Layer 2 of a small transformer language model trained on English Wikipedia (22 layers, counted from 0, width 96). Numbers have three digits each and are written without spaces.
A neuron's activation on a vector x is SiLU(gate . x) times (in . x), where the dot is the dot product.

Input weights of the MLP neurons that the questions are about. A number n stands for (n - 500) times 0.0019.
n45 gate: 742548475284559445364504492484310671516330619532414620171287512476401483557450620459374674405580575658414289471615610366754414672723559592512369590544341537512364560426229250252504411354476394404469458521742447462685264545650640667410432446252375322615721735337438573594584710444751512601
n82 gate: 562578387364536735390496449424741472492445379629479557385201520182618513537429427404448731454577691636643319222639533320549525640500472433437375487369312621782403592684461348420516607574696527533504531474465300644434379365496466884596651632314242554716598549261441473667702445278584389615
n117 gate: 545617554434338511440381437389694422466344369485492320516730397361563531492475575504415561589433640628222430415580512293708750488462482644457481423500491630439407666377607422260623371458538475752478496331616216560402385457610353533342599363424138325265534553171617672449543336458394416580
n151 gate: 458697258736227389375460557415728442508348492562528551406288369387442589548583336224407615545467341489306516511650440458393640223524608590569332454229601484516706508665421333388465512349488382465519477307205472383642430217552540542312434639452697396475547623447183380699571592500470443744
n169 gate: 600589270556564417670594399568688385431354357454429504392419530319488444394186535559572317452610572639552516367512334570578484632473356356560401458573612705429544159508765458230424594559481682624642214459426461632558529504422683470417618331586663406320585348359368688387500176442358515759
n216 gate: 558554305279429716553523227552496296526291718522383485532390418545602677450331576438489335198620618801430492476504383390454449850600429591480419639230548802585437349329641554362383389577614271477485493386593519605355472626462516504608621405373408407452653431488512623437576559687319470489
n237 gate: 571616678512481707584386388511496618622462338420453385736442451519424596617444642743549636298261711614496341591667610445725760525500470307230296591365563727218512612559467437345390387570561334531727633558643441627508451353442717522436520600555650389524562294332679625444705526330471470601
n45 in: 379420357454399418699561583461496476338320549579329484206372149492690335415388532423441556315609595475480508630500606518468471470581508570871301410324509402634205513492361430539405556310763740540713626398517553351432395558564475322680622322407604509432472339134463344329568749368539442434
n82 in: 350479379500432795337326449460392221532533742629408484445271576602597293636733654753355340546457441518395538441708521441253421570694684496500400469549446637707257504533578317336532772541402400365528715570379571457488582450467592579684453610277398495759610327368217586659473637209513476655
n117 in: 238445432618630435313309284492644457496440612731364368321523603625256605353235348560716370363537492570544492670732476690602636487705266568767476743430412325623629399736347308554434520682399246473401515583475444334571463593524456534485661512326500478661457358496690358607582579571551443557
n151 in: 472757462573272395478451354395800339463393303460519585446593511482346596388504338255533604614554362666424534483508572450440492286653373512527357544326312549203629460492387217475420582320323357511579596575383560626574364344679641561352387558354593578461552612527377398691525649400596332680
n169 in: 542442261619622441636664392570719387564410302454445514530360448390472515464210525544511403364541578677467452341519376667558427638587402539581431531593573562435452300588711523367468543587414618668552315401420402595536511378471764507398628247496683472300557175407352619549507332360307555670
n216 in: 626526369492474676616469367588500385571392696674313530434331430601500690356333515431400300028642613689458481463516492405553308721610596615643519629282444588283512464419662484401333322496537334447504565464552607588327374581436519812570571449473425695492575307406477672398575642628427376507
n237 in: 546593567452507889538371301571488538645483445523582424767496459508530488578441691777655755302238568583571425618614723614705676590492459341357223562423530613313425438590358554395500446605446244669626592709707590647500528389492713493432573747574565390614481399548564694541671470431537455522

Each question shows a token from some text and the vector x that enters the MLP there. A number n stands for (n - 500) times 0.0015.

"|": 419542566484523507483424524534544505514521517523536494506457473537424526503490495506474464590507484488525544326467510611479445507514507508480522445468364411480431462464510478463469463573513539498466571514501399496528564517432492404459476503494510500502586521468432507444533496550365581419
The three highest activations, in order: n237, n45, n151

" included": 557469461539463517422490535508496520435611509403580553526448600456436604517437410340469362437499388458459546422491435682615474554530495452404541619474233428495485494535525578630382563453465513673444760552515408485424437580440541568502525402537510558427240550155463533503458473483424467533
Which neuron fires most, and how strongly? n237, at about 0.027

" Virgin": 552579496499483579455560423558605488526249440356567527497524427507532427505485513470450494461487502531563442415589405385582560447451510593313542557468276546464590558534456379372449349532487310397440263585436421451426497523527534566377431576416437596393579525458521551455449495402486354586
The neuron with the highest activation: n151

" is": 465573720472439536424388473534446246474677461465498422505470457622604587543593583448563500543476537533447555400473415663402544512530552468530468501448334496528633453557465571518488566451619598614442649488517520503641445555533544638463411403450544472444475472473564509615414488583497414389
Which neuron fires most, and how strongly? n169, at about 0.041

" Sc": 596545441516431472571519333584537673687460428411489437537468538380649490522477547509505477468494474738509501387541441351500464520528454509442535561604387450492596556483467474388577490398639592417520547372471440461462487425585478504372514559384361526521487517462500552512471541504403429498
The neuron with the highest activation: n216

"\n": 444565474479544540490487519538547469478634439547540438512403569390625485473462573489427465506569512340360505363473508535475413519572436433501547482569711423473477436530516490512517404478552460567609640564520497470515526529543471441494508495503566493481368479447616591555483499526478321604
The two highest activations, in order: n169, n151

" |": 454449517526507460417455438507498502440416456548517473508462465555440469504602494518424490494518539269513561341517513611460485528458521448472484462521234462515495488517510495615502468497525510523505534501469570499537501553469488453506505519531457477523505481488501466501582492540431494410
Which neuron fires most, and how strongly? n169, at about 0.04

"le": 524460537494515442500636508470484499614627446587530534554540512537460506526440531604439505552480436602524654374421593495607490526368521457515538526489243441471526412554479580441510487504511481392416287575488562382476535512543476538411399613509464493483497488391509430552530525533628463573
The neuron with the highest activation: n216

" to": 496357446488485536365493538594473526472569552527465455511465437471506545445567562536620556435532428341317380362582573578446407486471466485519449435481345569470525462519563562418429525496431530550462436528464489519453513526620537544478462513557433565485355527295461452473500542564530460494
The neuron with the highest activation: n82

"es": 577597511488605495405568567533563422525619456535501457492581546694475426518444528511501468484489500505534587375500528392461452508448599525542556503497175429490497450459522544568467520518476479442504507560499469475592480540597469530532500504553471492415403480396502412514452492494598501397
The two highest activations, in order: n237, n169

" refused": 502671435516344507376403616452580453494583602636585544483606505473554528575516450495519445446543508484556320401466544261540446446316439408495490560474464459455377539472534387367464566375594444669520536565599511621463426583424579613429566536464438433482442510457440582591525487484392455456
Which neuron fires most, and how strongly? n82, at about 0.15

" 1": 479529556402605442443528564502537522468662501399471528465403502477497485596473555473514488422461471388463534367483435407557507423323474499518515627511431442534538489521565482520515524550421466552360483551536613384541487430593531563592471483439523465714562562584464471552518539522511548425
The three highest activations, in order: n169, n216, n237

" being": 505583635494474581386360487611505286477496574394476566497402438453568528493511517448549617559490532513565595381570460484485530576584472544532506476453298545517580466560466549422419531396578462551412677509504458539495481476537502567466502457535568494353435583465648463504534516515460421401
The two highest activations, in order: n216, n151

" Moscow": 564464428440477599506467412562473390467502580644557602485386483538449487447542567495475491436503567633618330404580533301445469516593565422456411470316372613449544547470479470575459482600537333482560526470527797474419452563529434636517646532506450433478546414508369544589428503497431470643
The neuron with the highest activation: n216

" where": 522551344517477519545560481562398546561457501711440552496554637471458519513486541472530622546484584304430452393415518476447496580383452526506545615528279556489484479512502520320460553426587507439518600596597460491555518596514543395600713486606468484496524493315464482430594462528448273468
The three highest activations, in order: n45, n216, n151

"arch": 452572454543479516401401489383572575580240412501516420439470401646327525417494410430583502479530500490452466419550530574564441514472438473426447690530365537428485592473479641527525496409673405412594587507547530557564530526477419471479456548573459564351376677574432667473405426493507272512
The neuron with the highest activation: n151

",": 469478520539467496487548497504553435497412465484472477522512589510606597476540479471450453541424468263455457365477459798494531622509526516543504499608276554475513521498447549476489447527563596548632477500503744481467437508453549471527487535482423446518431552489486374411390505489491475465
The neuron with the highest activation: n237

" of": 509536504497524437478477439668456369500595541485458559481452380570607584402551528504477409433482418374450429380492412583491514515546375483447398461482267394496515474549555510297488501525470521522541386504536412459462534405524581514458506491724457563554436572445495568467368504493536428334
The neuron with the highest activation: n169

"^": 603576544556461513384499497458516678526390584527484503537461558538517389500448458369478475398568446564466419435511331469501404473640415673622487382400603536607524469534510534482552508472436394241630515384539446707467394513493559526512589492517513470501690468360644415345432519621514668471
Which neuron fires most, and how strongly? n216, at about 0.33

" bel": 534549555433455541526514474389487604453433515557575386494547520464536520494533515426467496483495563471407291363503442444415557499504624615494562513596323477498391506521533549533446594450571474391458528546539358546553472473472528513429593483610525560515539540485539489472682501385553403547
Which neuron fires most, and how strongly? n82, at about 0.038

" he": 521420554527453559315441533535599498402664515412555590528432548438477564487542501579480605606453544518337484393460433432391434472463468371613525544520426424526534585528477601544386563438526369521403492505516726554564523452515615455448449405587540475461525448523427409272701510577495248583
The neuron with the highest activation: n151

" Church": 600399586531400487327516477562494531572361447497584414488397446550458520571456446518477407494492575587411535372527387248516555464431543491473460537553402467523641503509552399376517491532569434372493626580500302409472374553570508509546430459337406552383422548504459531567533492496580473563
The neuron with the highest activation: n82

" Cha": 498498507567483527427452529430509451540367497522547505472434471424431465494531528457592535570498575746418500356518483307642602571602501492478487532552363500505526493485473464497480566439578625578604615528543569396578504454510521484416616564538499556462528492459497557600701547434495605489
The neuron with the highest activation: n82

".": 552396437482412515547577383616501571550719522588521386506613565495478460497465472433425477536509507282558406408566409380382499514488465495520497433589152455490413478544500581525540503478517711476474683466493461391501444558600595484497561535511597504457636502564528456510460514522421449553
The neuron with the highest activation: n237

"odes": 564556558464560547455487467397513546459488396564587568458423461663468533532468515457516543477496587467634563371435615461536440511474551532555567490468302492508464443505525549626478428482471497455529645591570521421554456481513490640487474525673376537491422463426607442554480474526467410575
Which neuron fires most, and how strongly? n169, at about 0.057

"ko": 473414557480617580509498488402441386497568518578470517476489418506339479408442636574548520523476546593426378375484524335541583421587463491512481496498334556526493585513566588591394508471460612555463446471555791390448535589497503564475482561520454413430527507472496446419472485470505590639
The two highest activations, in order: n151, n45

" Victor": 509606466482499555514458496499546453524317454468525541439459473480415571548500547497447549473487553612533408365534427461525544425543450519472579558531266459529502535462467542479539402506536422469552317491530579362462402551432521505480406563513437501383494434502449526477408488415491256630
The neuron with the highest activation: n151

"ä": 436479587537507417576440575350444546466574402554565366511485402377514564446493573525476452342429561770387519445465564455470399451542507475527526433489229571496453562519562346540413589582714479491460538551529807405434435560589444409556504503571528456370612566440544507441435548452531579540
The neuron with the highest activation: n45